Layer 2 of a small transformer language model trained on English Wikipedia (9 layers, counted from 0, width 96).
A neuron's activation on a vector x is SiLU(gate . x) times (in . x), where the dot is the dot product.

Input weights of the MLP neurons that the questions are about. A number n stands for (n - 128) times 0.0043.
n54 gate: 98, 99, 113, 153, 132, 94, 107, 105, 126, 115, 106, 152, 95, 165, 101, 41, 108, 94, 138, 73, 95, 133, 72, 137, 172, 108, 98, 87, 113, 80, 148, 121, 199, 178, 91, 110, 103, 60, 123, 123, 181, 111, 124, 108, 96, 131, 153, 107, 102, 129, 116, 144, 113, 126, 181, 143, 157, 83, 112, 74, 74, 149, 78, 129, 144, 88, 117, 168, 143, 81, 93, 125, 118, 123, 87, 154, 100, 154, 105, 148, 81, 75, 154, 154, 114, 143, 133, 135, 112, 73, 96, 157, 170, 181, 167, 135
n118 gate: 152, 141, 96, 107, 116, 144, 113, 128, 88, 189, 137, 83, 132, 113, 101, 217, 117, 62, 172, 126, 150, 79, 133, 161, 51, 68, 128, 132, 177, 40, 113, 155, 112, 109, 144, 150, 145, 126, 121, 98, 132, 93, 124, 157, 95, 131, 141, 97, 82, 109, 60, 135, 118, 124, 184, 115, 163, 124, 162, 150, 119, 82, 157, 141, 186, 103, 110, 141, 114, 99, 174, 124, 66, 137, 100, 143, 121, 150, 107, 162, 133, 85, 130, 88, 177, 148, 137, 90, 170, 175, 128, 172, 102, 143, 141, 138
n120 gate: 137, 89, 119, 133, 135, 178, 162, 133, 117, 160, 98, 98, 95, 66, 102, 136, 96, 87, 82, 145, 149, 153, 123, 202, 147, 121, 125, 68, 134, 150, 74, 133, 101, 126, 140, 133, 120, 81, 126, 148, 93, 141, 129, 105, 140, 147, 108, 98, 147, 95, 172, 165, 125, 202, 108, 70, 217, 108, 98, 211, 71, 144, 92, 92, 197, 151, 143, 82, 117, 81, 128, 65, 125, 94, 76, 109, 124, 145, 104, 121, 126, 106, 172, 87, 75, 146, 192, 75, 141, 130, 146, 153, 116, 183, 81, 132
n133 gate: 125, 119, 144, 133, 144, 127, 122, 140, 128, 157, 125, 130, 147, 194, 149, 169, 139, 141, 84, 95, 81, 125, 144, 123, 98, 124, 52, 119, 141, 130, 48, 103, 69, 43, 139, 157, 160, 149, 140, 104, 141, 92, 150, 136, 97, 127, 123, 105, 136, 49, 65, 152, 137, 110, 102, 55, 110, 156, 180, 106, 42, 137, 205, 149, 127, 115, 116, 124, 162, 162, 122, 111, 62, 133, 117, 146, 129, 165, 113, 186, 180, 192, 132, 101, 127, 165, 94, 197, 154, 144, 147, 172, 150, 165, 105, 78
n167 gate: 147, 136, 113, 112, 156, 101, 45, 158, 103, 77, 212, 136, 87, 193, 109, 56, 147, 76, 130, 141, 114, 112, 137, 196, 87, 143, 157, 131, 157, 129, 116, 73, 106, 197, 86, 105, 161, 80, 157, 190, 135, 88, 83, 130, 127, 70, 138, 143, 65, 61, 183, 93, 118, 173, 117, 57, 100, 145, 118, 147, 108, 124, 86, 70, 120, 110, 142, 67, 124, 117, 63, 147, 117, 117, 144, 99, 124, 118, 168, 120, 138, 225, 128, 190, 161, 159, 161, 93, 112, 112, 141, 150, 111, 113, 132, 146
n194 gate: 131, 168, 141, 181, 177, 98, 165, 80, 122, 202, 108, 131, 93, 129, 140, 129, 114, 126, 153, 109, 70, 135, 177, 118, 157, 141, 72, 108, 149, 120, 123, 79, 88, 158, 79, 117, 42, 83, 122, 163, 115, 139, 120, 196, 168, 125, 132, 145, 147, 182, 61, 152, 81, 159, 184, 129, 129, 98, 142, 106, 131, 129, 158, 125, 143, 142, 100, 149, 116, 177, 110, 133, 134, 88, 126, 156, 129, 130, 113, 130, 151, 78, 157, 148, 156, 130, 146, 145, 138, 183, 146, 170, 207, 174, 89, 140
n204 gate: 99, 82, 125, 112, 135, 133, 183, 163, 160, 114, 122, 123, 171, 97, 114, 147, 111, 126, 97, 51, 106, 91, 152, 132, 143, 83, 152, 133, 126, 120, 119, 97, 164, 68, 201, 72, 105, 116, 159, 121, 132, 222, 93, 129, 127, 117, 183, 132, 119, 145, 115, 133, 136, 222, 181, 90, 95, 184, 152, 47, 148, 144, 174, 106, 198, 90, 141, 127, 144, 172, 124, 123, 118, 198, 142, 95, 143, 99, 108, 114, 164, 160, 173, 148, 147, 49, 187, 156, 120, 108, 139, 107, 134, 94, 130, 97
n211 gate: 95, 113, 153, 117, 53, 135, 153, 148, 94, 129, 101, 129, 164, 132, 180, 164, 169, 173, 211, 122, 82, 144, 161, 111, 120, 113, 142, 111, 136, 151, 146, 107, 98, 109, 122, 172, 135, 111, 147, 167, 167, 129, 139, 108, 115, 140, 101, 120, 112, 236, 137, 81, 127, 166, 58, 106, 156, 141, 163, 138, 94, 155, 173, 78, 52, 92, 116, 124, 108, 37, 169, 135, 162, 83, 95, 138, 145, 114, 169, 128, 147, 67, 160, 128, 87, 109, 94, 108, 68, 150, 68, 227, 89, 93, 75, 121
n212 gate: 123, 92, 119, 76, 88, 186, 145, 130, 68, 126, 66, 99, 141, 89, 74, 141, 114, 98, 119, 142, 124, 103, 79, 113, 150, 156, 103, 70, 159, 139, 133, 106, 107, 156, 99, 130, 142, 186, 106, 102, 132, 85, 125, 194, 103, 132, 126, 122, 113, 125, 148, 145, 171, 138, 128, 91, 140, 154, 119, 116, 60, 53, 104, 123, 187, 154, 131, 84, 146, 142, 135, 153, 117, 150, 102, 116, 100, 134, 80, 112, 183, 155, 165, 81, 96, 109, 117, 75, 108, 84, 68, 230, 95, 133, 121, 134
n227 gate: 172, 123, 153, 165, 134, 148, 107, 116, 131, 157, 140, 125, 162, 93, 163, 115, 59, 53, 140, 171, 143, 119, 164, 145, 124, 166, 98, 116, 137, 137, 105, 64, 104, 112, 142, 194, 135, 122, 183, 132, 83, 157, 90, 134, 132, 197, 55, 110, 161, 83, 114, 151, 89, 122, 106, 106, 165, 95, 124, 137, 103, 188, 141, 129, 97, 129, 173, 111, 147, 128, 69, 129, 128, 95, 164, 149, 123, 107, 141, 174, 146, 153, 152, 87, 107, 127, 117, 198, 135, 130, 133, 131, 191, 57, 134, 166
n232 gate: 121, 126, 181, 137, 208, 81, 103, 105, 186, 107, 157, 117, 159, 136, 128, 85, 104, 163, 76, 127, 141, 119, 109, 61, 133, 169, 109, 98, 152, 105, 105, 127, 125, 152, 158, 155, 133, 106, 136, 156, 95, 78, 100, 45, 136, 151, 143, 130, 117, 127, 73, 110, 151, 168, 216, 100, 74, 149, 128, 144, 172, 110, 120, 156, 74, 135, 143, 142, 137, 159, 73, 122, 110, 91, 145, 97, 142, 121, 141, 176, 100, 118, 156, 137, 121, 167, 122, 119, 102, 148, 90, 116, 164, 164, 180, 86
n54 in: 132, 172, 168, 143, 179, 173, 116, 132, 121, 80, 140, 157, 160, 88, 132, 134, 124, 127, 116, 162, 168, 140, 118, 81, 105, 149, 121, 141, 176, 172, 94, 127, 131, 103, 168, 79, 147, 194, 74, 184, 107, 110, 173, 143, 178, 146, 200, 130, 167, 60, 137, 131, 86, 135, 88, 110, 104, 109, 111, 171, 120, 125, 131, 120, 118, 140, 106, 73, 173, 206, 169, 152, 181, 88, 121, 96, 163, 98, 144, 103, 143, 153, 124, 142, 163, 87, 141, 130, 134, 134, 164, 139, 175, 138, 88, 91
n118 in: 109, 145, 107, 61, 127, 97, 226, 128, 122, 169, 152, 135, 142, 125, 104, 97, 71, 176, 137, 94, 121, 146, 103, 113, 107, 128, 121, 132, 114, 103, 139, 137, 146, 87, 56, 116, 139, 104, 131, 109, 151, 146, 176, 170, 142, 104, 156, 165, 142, 109, 87, 162, 101, 110, 151, 105, 157, 142, 154, 87, 150, 129, 143, 127, 160, 86, 161, 113, 122, 119, 172, 147, 129, 117, 108, 186, 124, 108, 127, 72, 125, 103, 160, 142, 131, 90, 136, 135, 143, 174, 135, 131, 146, 148, 114, 135
n120 in: 141, 75, 81, 99, 164, 138, 137, 156, 215, 123, 90, 154, 138, 96, 163, 109, 107, 95, 111, 85, 157, 143, 156, 124, 94, 91, 103, 57, 96, 159, 202, 137, 118, 155, 188, 157, 172, 100, 104, 162, 145, 117, 84, 163, 131, 134, 82, 114, 140, 107, 135, 141, 178, 162, 122, 123, 155, 91, 128, 179, 123, 101, 130, 49, 153, 198, 192, 82, 107, 147, 98, 67, 144, 103, 86, 151, 125, 132, 169, 130, 127, 95, 115, 66, 125, 135, 165, 91, 114, 170, 124, 174, 112, 146, 171, 123
n133 in: 125, 154, 116, 186, 108, 136, 106, 141, 95, 134, 145, 135, 216, 94, 158, 182, 77, 134, 113, 111, 126, 144, 118, 104, 160, 141, 91, 168, 144, 158, 133, 129, 132, 134, 84, 195, 118, 93, 138, 132, 148, 124, 147, 152, 112, 135, 174, 103, 190, 117, 118, 95, 166, 124, 82, 157, 182, 87, 123, 159, 97, 119, 85, 136, 103, 150, 123, 144, 83, 137, 50, 76, 151, 95, 49, 128, 101, 171, 94, 116, 152, 116, 87, 113, 156, 90, 91, 128, 119, 124, 87, 101, 186, 107, 80, 145
n167 in: 131, 105, 92, 90, 157, 153, 166, 163, 108, 138, 142, 140, 96, 125, 95, 137, 140, 81, 134, 175, 141, 112, 46, 153, 107, 156, 158, 183, 100, 104, 136, 50, 68, 105, 131, 165, 115, 137, 155, 184, 131, 47, 128, 134, 152, 125, 124, 127, 111, 107, 147, 150, 90, 122, 73, 167, 174, 100, 151, 190, 129, 128, 94, 102, 105, 174, 90, 167, 139, 94, 123, 141, 119, 114, 105, 104, 108, 144, 183, 107, 119, 114, 74, 105, 86, 126, 198, 152, 117, 124, 88, 148, 8, 90, 107, 170
n194 in: 113, 155, 147, 135, 145, 115, 122, 154, 132, 204, 99, 115, 125, 123, 129, 99, 181, 116, 141, 133, 127, 158, 196, 147, 88, 116, 92, 158, 134, 162, 138, 96, 173, 154, 178, 83, 97, 112, 131, 182, 96, 167, 154, 157, 161, 103, 110, 167, 62, 140, 167, 95, 128, 154, 188, 162, 131, 138, 85, 122, 106, 86, 109, 133, 128, 141, 105, 79, 87, 106, 150, 124, 104, 104, 121, 112, 80, 166, 167, 92, 96, 94, 162, 144, 94, 131, 89, 176, 128, 121, 109, 160, 164, 179, 158, 83
n204 in: 86, 163, 90, 148, 134, 156, 130, 87, 108, 162, 162, 190, 140, 95, 168, 120, 70, 117, 134, 97, 97, 126, 122, 67, 187, 91, 113, 106, 138, 97, 145, 110, 86, 143, 73, 102, 76, 92, 108, 165, 162, 144, 98, 171, 111, 147, 101, 94, 75, 146, 173, 163, 106, 107, 63, 95, 120, 93, 162, 98, 121, 129, 150, 90, 80, 125, 145, 127, 124, 178, 83, 163, 156, 102, 114, 194, 108, 139, 154, 111, 119, 159, 132, 96, 146, 107, 172, 122, 45, 83, 133, 157, 125, 169, 141, 154
n211 in: 106, 183, 94, 116, 87, 43, 111, 128, 118, 110, 117, 130, 177, 102, 120, 109, 107, 125, 174, 128, 169, 137, 174, 138, 53, 127, 130, 136, 200, 114, 227, 142, 85, 167, 154, 132, 88, 150, 147, 120, 120, 121, 66, 98, 121, 113, 122, 129, 147, 120, 101, 194, 108, 144, 95, 106, 137, 100, 114, 174, 124, 131, 124, 53, 164, 182, 130, 128, 65, 108, 174, 147, 176, 143, 86, 87, 97, 130, 162, 160, 179, 131, 106, 146, 119, 147, 124, 82, 95, 138, 168, 180, 91, 117, 107, 74
n212 in: 156, 188, 113, 165, 91, 88, 64, 147, 112, 156, 163, 108, 105, 113, 114, 135, 166, 160, 127, 143, 164, 113, 136, 118, 116, 147, 181, 120, 177, 95, 89, 93, 160, 194, 125, 220, 50, 152, 126, 166, 175, 140, 102, 144, 106, 129, 123, 65, 92, 129, 84, 121, 119, 36, 135, 162, 104, 175, 126, 172, 150, 188, 147, 172, 63, 69, 118, 157, 107, 164, 132, 125, 141, 125, 171, 119, 120, 150, 82, 140, 131, 118, 137, 144, 131, 173, 133, 117, 141, 112, 109, 102, 185, 114, 182, 142
n227 in: 126, 149, 126, 147, 160, 126, 151, 106, 149, 155, 156, 153, 111, 150, 109, 101, 138, 85, 183, 156, 155, 145, 137, 215, 81, 186, 124, 161, 152, 132, 90, 148, 125, 139, 99, 139, 162, 136, 151, 105, 125, 151, 119, 128, 165, 155, 87, 83, 172, 152, 147, 178, 151, 98, 102, 135, 96, 93, 107, 133, 124, 145, 113, 144, 153, 114, 182, 99, 169, 81, 100, 123, 75, 113, 123, 139, 132, 130, 126, 156, 93, 133, 164, 59, 130, 111, 151, 143, 79, 148, 97, 114, 185, 122, 147, 156
n232 in: 59, 134, 109, 125, 88, 131, 130, 103, 93, 138, 123, 119, 116, 165, 157, 97, 104, 101, 68, 122, 112, 150, 76, 86, 150, 76, 98, 139, 63, 94, 87, 137, 110, 114, 156, 131, 153, 169, 127, 136, 117, 147, 129, 153, 108, 134, 157, 174, 163, 103, 114, 70, 128, 49, 119, 152, 190, 157, 100, 153, 118, 146, 123, 119, 111, 108, 178, 117, 133, 130, 161, 142, 135, 135, 104, 132, 138, 71, 125, 66, 145, 147, 148, 164, 135, 67, 115, 153, 142, 127, 178, 162, 106, 104, 144, 119

Each question shows a token from some text and the vector x that enters the MLP there. A number n stands for (n - 128) times 0.02.

"M": 131, 96, 142, 84, 145, 136, 165, 162, 123, 159, 144, 132, 133, 130, 108, 112, 125, 122, 198, 129, 122, 134, 120, 105, 128, 116, 112, 153, 178, 96, 124, 127, 127, 163, 108, 129, 140, 137, 109, 127, 160, 147, 129, 116, 96, 130, 123, 98, 169, 125, 133, 124, 99, 95, 120, 161, 117, 120, 100, 104, 154, 110, 122, 103, 107, 124, 97, 125, 150, 86, 116, 99, 151, 141, 129, 112, 160, 137, 150, 144, 129, 134, 105, 132, 147, 136, 149, 110, 137, 144, 143, 104, 109, 147, 131, 163
Which two neurons fire most, strongest first? n118, n232

"- ": 159, 100, 161, 187, 168, 121, 109, 96, 130, 142, 117, 139, 69, 122, 89, 125, 106, 131, 120, 100, 141, 109, 143, 125, 143, 143, 117, 142, 139, 107, 144, 148, 133, 142, 126, 138, 123, 160, 126, 90, 122, 112, 101, 124, 160, 166, 122, 140, 126, 99, 114, 138, 119, 67, 139, 152, 117, 138, 116, 115, 124, 130, 142, 103, 130, 127, 154, 135, 159, 89, 135, 134, 103, 140, 123, 123, 117, 116, 102, 143, 102, 145, 126, 116, 114, 101, 116, 116, 122, 125, 127, 142, 133, 112, 138, 159
Which neuron fires most, and how strongly? n227, at about 0.9

"–": 73, 137, 94, 169, 126, 101, 142, 115, 150, 100, 154, 134, 104, 111, 162, 121, 138, 124, 86, 121, 107, 147, 103, 113, 141, 116, 132, 150, 142, 130, 160, 104, 102, 131, 117, 122, 113, 123, 142, 115, 146, 147, 154, 160, 145, 115, 169, 113, 142, 108, 115, 123, 143, 150, 113, 116, 126, 148, 160, 129, 159, 119, 115, 128, 117, 152, 139, 80, 153, 131, 150, 78, 132, 121, 138, 198, 141, 143, 89, 70, 172, 130, 127, 137, 139, 137, 161, 122, 62, 94, 177, 90, 110, 142, 114, 158
The neuron with the highest activation: n204

"ver": 132, 145, 78, 96, 122, 131, 158, 116, 147, 133, 135, 100, 102, 149, 127, 121, 96, 157, 116, 156, 140, 149, 118, 131, 108, 153, 127, 138, 115, 142, 156, 124, 150, 110, 127, 137, 104, 182, 142, 105, 123, 161, 117, 162, 122, 146, 94, 130, 141, 165, 146, 97, 98, 154, 64, 204, 119, 121, 158, 149, 93, 92, 152, 163, 91, 145, 126, 81, 123, 161, 99, 117, 108, 172, 119, 74, 109, 158, 127, 97, 91, 107, 142, 114, 99, 126, 172, 130, 140, 116, 123, 109, 95, 118, 99, 182
Which neuron fires most, and how strongly? n54, at about 0.13

"ar": 133, 108, 156, 134, 95, 136, 138, 108, 163, 135, 122, 86, 141, 153, 138, 99, 131, 121, 127, 121, 100, 122, 105, 137, 155, 87, 145, 87, 83, 96, 139, 167, 126, 141, 86, 164, 162, 138, 110, 124, 139, 123, 167, 134, 110, 143, 128, 114, 115, 137, 124, 77, 117, 104, 126, 86, 137, 134, 117, 135, 162, 124, 125, 136, 90, 148, 121, 69, 164, 137, 139, 140, 138, 104, 117, 146, 89, 133, 127, 126, 114, 128, 96, 87, 160, 82, 173, 152, 166, 104, 130, 139, 124, 122, 122, 147
Which neuron fires most, and how strongly? n194, at about 0.21

"\n": 168, 137, 139, 121, 110, 149, 92, 157, 83, 127, 132, 141, 101, 111, 127, 133, 109, 114, 128, 110, 17, 148, 143, 111, 140, 96, 144, 104, 148, 166, 115, 135, 104, 120, 118, 142, 121, 78, 134, 160, 108, 123, 92, 127, 129, 127, 125, 163, 130, 119, 115, 108, 125, 116, 79, 124, 129, 124, 90, 115, 76, 135, 173, 164, 167, 89, 131, 102, 133, 125, 141, 58, 150, 145, 124, 75, 133, 111, 162, 87, 143, 139, 151, 145, 150, 104, 80, 130, 137, 130, 166, 134, 154, 114, 119, 151
The neuron with the highest activation: n133

"p": 135, 140, 125, 112, 141, 134, 103, 143, 162, 123, 115, 149, 109, 149, 104, 106, 144, 81, 128, 128, 103, 125, 105, 107, 112, 104, 147, 115, 121, 131, 195, 82, 141, 98, 127, 118, 164, 157, 115, 139, 163, 111, 131, 158, 109, 153, 67, 135, 135, 124, 113, 117, 116, 113, 94, 126, 111, 105, 128, 86, 159, 110, 94, 149, 137, 159, 106, 147, 105, 111, 150, 81, 141, 163, 133, 101, 91, 120, 113, 111, 118, 109, 125, 155, 119, 134, 101, 91, 107, 108, 95, 99, 115, 154, 121, 97
The neuron with the highest activation: n227

"U": 134, 124, 173, 118, 114, 110, 170, 137, 142, 120, 104, 132, 129, 155, 133, 155, 162, 121, 130, 120, 156, 116, 109, 126, 136, 81, 112, 152, 113, 103, 140, 161, 75, 157, 125, 130, 115, 140, 129, 137, 143, 133, 96, 125, 103, 128, 160, 150, 123, 96, 117, 122, 120, 139, 151, 175, 129, 97, 137, 128, 140, 130, 115, 95, 125, 173, 115, 105, 125, 108, 88, 106, 158, 161, 118, 133, 135, 116, 129, 145, 100, 103, 104, 99, 144, 159, 123, 130, 82, 183, 102, 114, 121, 126, 182, 112
The neuron with the highest activation: n212

"ing ": 141, 130, 100, 94, 134, 136, 153, 122, 101, 165, 169, 136, 68, 91, 110, 146, 131, 130, 108, 150, 141, 127, 104, 141, 84, 180, 111, 151, 106, 133, 119, 107, 129, 119, 167, 153, 126, 135, 135, 160, 152, 126, 133, 138, 159, 93, 115, 84, 155, 104, 133, 158, 135, 112, 138, 123, 122, 130, 139, 148, 136, 91, 138, 150, 91, 164, 141, 114, 141, 126, 159, 153, 152, 164, 117, 128, 141, 129, 148, 122, 115, 135, 125, 114, 134, 157, 128, 134, 140, 128, 111, 128, 156, 121, 135, 129
The neuron with the highest activation: n227

", ": 110, 123, 154, 96, 155, 146, 66, 116, 110, 125, 138, 140, 91, 127, 152, 154, 151, 144, 118, 112, 110, 130, 143, 116, 135, 124, 121, 119, 105, 95, 134, 162, 124, 126, 129, 81, 124, 128, 122, 101, 146, 142, 136, 173, 159, 113, 143, 154, 116, 132, 105, 123, 105, 137, 130, 128, 153, 162, 174, 105, 110, 102, 131, 153, 120, 130, 124, 134, 149, 97, 139, 132, 128, 115, 134, 120, 137, 120, 89, 100, 110, 129, 149, 120, 111, 130, 142, 144, 144, 137, 137, 71, 101, 142, 143, 152
The neuron with the highest activation: n211

"e": 165, 133, 86, 110, 149, 156, 100, 111, 145, 131, 166, 132, 139, 128, 84, 81, 145, 142, 123, 112, 163, 138, 145, 131, 181, 148, 118, 168, 73, 169, 127, 156, 149, 108, 145, 97, 110, 150, 122, 127, 99, 90, 113, 135, 114, 124, 160, 190, 170, 127, 104, 96, 102, 132, 112, 83, 112, 141, 138, 132, 145, 145, 78, 159, 110, 149, 132, 99, 128, 157, 120, 140, 187, 127, 140, 120, 113, 104, 134, 146, 116, 126, 146, 147, 142, 108, 120, 127, 123, 160, 117, 150, 111, 122, 181, 151
The neuron with the highest activation: n232

"| ": 103, 122, 103, 128, 135, 144, 124, 115, 118, 159, 132, 145, 155, 149, 128, 113, 110, 110, 124, 115, 144, 135, 118, 152, 120, 106, 115, 160, 153, 138, 133, 134, 147, 132, 125, 160, 143, 135, 130, 121, 159, 112, 127, 159, 170, 110, 133, 117, 110, 135, 126, 124, 108, 143, 117, 135, 133, 132, 133, 98, 139, 121, 91, 135, 137, 128, 120, 112, 124, 134, 114, 135, 156, 152, 109, 131, 136, 116, 132, 126, 114, 116, 104, 121, 126, 123, 132, 171, 135, 109, 152, 124, 163, 122, 115, 116
Which neuron fires most, and how strongly? n54, at about 0.13

"ill": 98, 145, 126, 156, 153, 159, 135, 94, 99, 106, 136, 83, 114, 131, 112, 79, 74, 182, 118, 114, 71, 78, 80, 157, 128, 138, 128, 103, 159, 113, 150, 103, 122, 124, 121, 136, 136, 155, 113, 94, 166, 140, 161, 120, 121, 113, 113, 67, 148, 119, 132, 143, 117, 139, 121, 142, 141, 141, 128, 132, 119, 111, 137, 155, 140, 134, 145, 108, 122, 111, 119, 108, 108, 105, 135, 107, 98, 132, 135, 75, 157, 137, 98, 114, 157, 151, 138, 104, 168, 100, 158, 71, 102, 145, 156, 164
Which three neurons fire most, strongest first? n194, n211, n212

"tur": 134, 162, 142, 173, 152, 121, 150, 98, 161, 113, 123, 175, 110, 206, 90, 159, 143, 126, 117, 125, 112, 103, 108, 118, 145, 125, 138, 158, 166, 160, 108, 120, 152, 158, 147, 113, 144, 134, 126, 134, 111, 128, 144, 120, 136, 134, 135, 197, 148, 150, 130, 131, 107, 122, 183, 102, 156, 132, 120, 143, 108, 168, 134, 131, 148, 130, 144, 102, 119, 82, 164, 123, 145, 189, 113, 138, 109, 133, 104, 62, 127, 145, 130, 97, 175, 168, 149, 170, 111, 123, 103, 163, 85, 154, 132, 149
The neuron with the highest activation: n194

"K": 125, 143, 132, 90, 130, 139, 145, 150, 147, 143, 152, 176, 150, 111, 125, 150, 119, 93, 140, 122, 79, 140, 143, 100, 143, 98, 122, 121, 194, 77, 125, 156, 156, 170, 138, 129, 138, 110, 114, 167, 116, 141, 121, 176, 101, 124, 130, 103, 156, 118, 130, 130, 135, 139, 127, 146, 109, 127, 116, 125, 173, 141, 121, 88, 114, 162, 121, 87, 183, 118, 145, 137, 135, 131, 139, 159, 127, 139, 153, 117, 114, 150, 112, 144, 120, 121, 140, 123, 144, 162, 140, 154, 127, 146, 135, 121
The neuron with the highest activation: n204

"D": 150, 130, 154, 106, 107, 119, 129, 131, 107, 142, 114, 158, 151, 124, 145, 113, 105, 153, 108, 178, 121, 136, 151, 116, 143, 122, 101, 148, 153, 125, 85, 152, 155, 112, 125, 144, 123, 180, 107, 84, 157, 144, 142, 166, 102, 134, 155, 98, 158, 101, 111, 107, 141, 118, 128, 112, 91, 117, 147, 127, 144, 97, 122, 126, 115, 145, 119, 99, 150, 153, 96, 125, 151, 77, 134, 130, 114, 134, 133, 157, 131, 113, 103, 132, 124, 149, 129, 117, 161, 163, 145, 101, 177, 148, 96, 82
The neuron with the highest activation: n133

"g": 97, 140, 163, 101, 126, 102, 156, 142, 154, 156, 124, 134, 111, 109, 125, 124, 95, 105, 123, 109, 55, 143, 97, 171, 181, 119, 130, 146, 147, 118, 157, 123, 101, 131, 136, 163, 137, 147, 124, 130, 105, 125, 160, 153, 119, 131, 130, 132, 116, 146, 121, 128, 117, 103, 99, 152, 109, 106, 160, 142, 185, 154, 107, 107, 145, 189, 167, 110, 135, 113, 125, 154, 169, 98, 116, 86, 95, 145, 148, 96, 135, 126, 177, 163, 94, 165, 146, 157, 119, 123, 134, 141, 132, 153, 115, 99
Which three neurons fire most, strongest first? n194, n211, n120

"P": 104, 119, 133, 100, 103, 120, 135, 138, 119, 136, 120, 122, 131, 119, 94, 120, 141, 111, 194, 142, 95, 120, 122, 111, 130, 151, 118, 146, 154, 158, 153, 95, 119, 115, 117, 131, 123, 168, 110, 110, 153, 137, 110, 156, 100, 138, 117, 101, 159, 127, 107, 124, 133, 115, 155, 137, 123, 104, 133, 108, 177, 115, 136, 88, 126, 115, 129, 134, 155, 100, 140, 94, 147, 141, 120, 141, 124, 95, 132, 139, 79, 91, 102, 80, 94, 131, 137, 130, 127, 166, 104, 82, 96, 153, 121, 112
Which neuron fires most, and how strongly? n211, at about 0.3

"F": 109, 126, 159, 130, 146, 150, 120, 170, 159, 133, 140, 120, 124, 103, 104, 126, 133, 112, 115, 144, 110, 151, 120, 116, 164, 140, 99, 149, 136, 137, 118, 110, 113, 150, 121, 119, 83, 121, 118, 141, 190, 146, 122, 159, 105, 158, 116, 84, 121, 129, 130, 77, 147, 70, 124, 128, 93, 112, 124, 102, 164, 129, 117, 118, 104, 126, 148, 129, 158, 128, 74, 173, 156, 124, 123, 113, 140, 108, 173, 100, 115, 139, 130, 85, 153, 153, 113, 97, 127, 166, 132, 172, 143, 154, 106, 136
The neuron with the highest activation: n212

"ud": 154, 121, 163, 127, 95, 141, 135, 112, 144, 144, 151, 154, 119, 151, 133, 149, 167, 151, 122, 108, 125, 126, 125, 148, 130, 120, 163, 100, 205, 113, 120, 138, 146, 123, 141, 113, 112, 159, 85, 115, 86, 160, 143, 102, 116, 137, 128, 110, 153, 99, 130, 164, 127, 129, 124, 108, 120, 140, 124, 103, 128, 145, 128, 151, 160, 195, 109, 101, 161, 170, 194, 161, 162, 95, 98, 124, 139, 129, 109, 115, 122, 133, 79, 138, 159, 126, 106, 153, 157, 142, 122, 108, 171, 148, 129, 94
Which neuron fires most, and how strongly? n167, at about 0.5

"h": 116, 110, 130, 127, 108, 133, 108, 93, 150, 161, 103, 163, 96, 101, 145, 137, 149, 90, 119, 146, 124, 135, 122, 136, 127, 65, 168, 126, 141, 148, 142, 170, 133, 127, 164, 167, 141, 134, 116, 136, 130, 127, 120, 163, 99, 105, 142, 125, 128, 85, 115, 103, 144, 99, 134, 152, 118, 123, 133, 104, 100, 122, 109, 150, 128, 155, 117, 110, 126, 113, 92, 158, 141, 145, 131, 129, 91, 109, 130, 123, 127, 105, 115, 150, 173, 131, 162, 127, 165, 132, 132, 126, 131, 145, 188, 138
The neuron with the highest activation: n211

"an": 82, 121, 121, 138, 161, 153, 121, 139, 167, 119, 126, 118, 168, 146, 144, 81, 139, 139, 98, 123, 114, 136, 128, 129, 138, 67, 120, 141, 102, 133, 159, 162, 145, 151, 135, 151, 124, 153, 106, 119, 139, 99, 158, 139, 125, 136, 138, 133, 183, 107, 108, 133, 86, 147, 140, 139, 135, 111, 112, 163, 136, 127, 123, 145, 90, 126, 100, 77, 129, 167, 160, 122, 177, 116, 140, 175, 104, 74, 169, 160, 88, 119, 113, 101, 119, 134, 128, 130, 138, 92, 126, 141, 86, 115, 159, 132
The neuron with the highest activation: n232

"sec": 135, 118, 108, 90, 128, 130, 158, 88, 138, 135, 147, 74, 124, 143, 89, 152, 102, 120, 92, 161, 160, 124, 103, 129, 98, 166, 109, 145, 158, 109, 119, 121, 114, 151, 158, 186, 99, 190, 100, 145, 113, 86, 113, 132, 123, 128, 135, 96, 127, 118, 92, 95, 124, 130, 132, 178, 154, 135, 111, 127, 103, 128, 137, 139, 122, 140, 94, 136, 118, 120, 114, 183, 159, 152, 160, 97, 96, 140, 71, 127, 131, 118, 156, 129, 70, 150, 119, 116, 112, 90, 105, 109, 96, 136, 123, 167
Which neuron fires most, and how strongly? n212, at about 3.2

"k": 139, 199, 134, 89, 151, 144, 155, 83, 143, 160, 173, 137, 159, 120, 132, 164, 130, 125, 124, 133, 114, 174, 129, 151, 161, 110, 150, 125, 132, 137, 154, 149, 167, 149, 149, 127, 116, 96, 120, 150, 99, 125, 131, 166, 102, 111, 117, 119, 152, 130, 110, 98, 119, 94, 107, 150, 112, 122, 128, 122, 145, 135, 114, 101, 102, 153, 124, 102, 174, 143, 145, 126, 145, 128, 135, 141, 100, 123, 132, 128, 80, 120, 112, 157, 150, 119, 154, 129, 159, 120, 138, 137, 134, 129, 137, 75
The neuron with the highest activation: n194

". ": 124, 109, 171, 114, 166, 134, 108, 122, 93, 108, 158, 184, 100, 133, 105, 126, 118, 99, 143, 142, 134, 115, 149, 131, 125, 116, 103, 125, 143, 150, 156, 146, 131, 154, 153, 121, 162, 136, 118, 117, 180, 136, 145, 159, 152, 142, 125, 108, 172, 133, 107, 129, 131, 114, 138, 144, 114, 143, 106, 138, 172, 118, 157, 138, 159, 107, 145, 85, 175, 116, 129, 93, 105, 65, 116, 90, 114, 111, 92, 154, 114, 164, 178, 101, 129, 129, 138, 129, 130, 116, 127, 110, 150, 115, 162, 141
The neuron with the highest activation: n227

"ure": 105, 132, 151, 141, 117, 106, 102, 111, 198, 107, 119, 118, 116, 158, 139, 141, 165, 144, 128, 119, 123, 143, 98, 128, 143, 105, 108, 135, 121, 140, 105, 103, 162, 134, 132, 115, 140, 112, 111, 136, 141, 141, 120, 148, 113, 119, 89, 131, 116, 129, 133, 101, 187, 151, 138, 160, 124, 154, 113, 162, 135, 157, 147, 118, 87, 183, 123, 91, 81, 145, 111, 131, 132, 104, 100, 165, 135, 87, 129, 94, 132, 115, 99, 108, 124, 159, 90, 159, 138, 127, 93, 158, 103, 139, 161, 112
The neuron with the highest activation: n232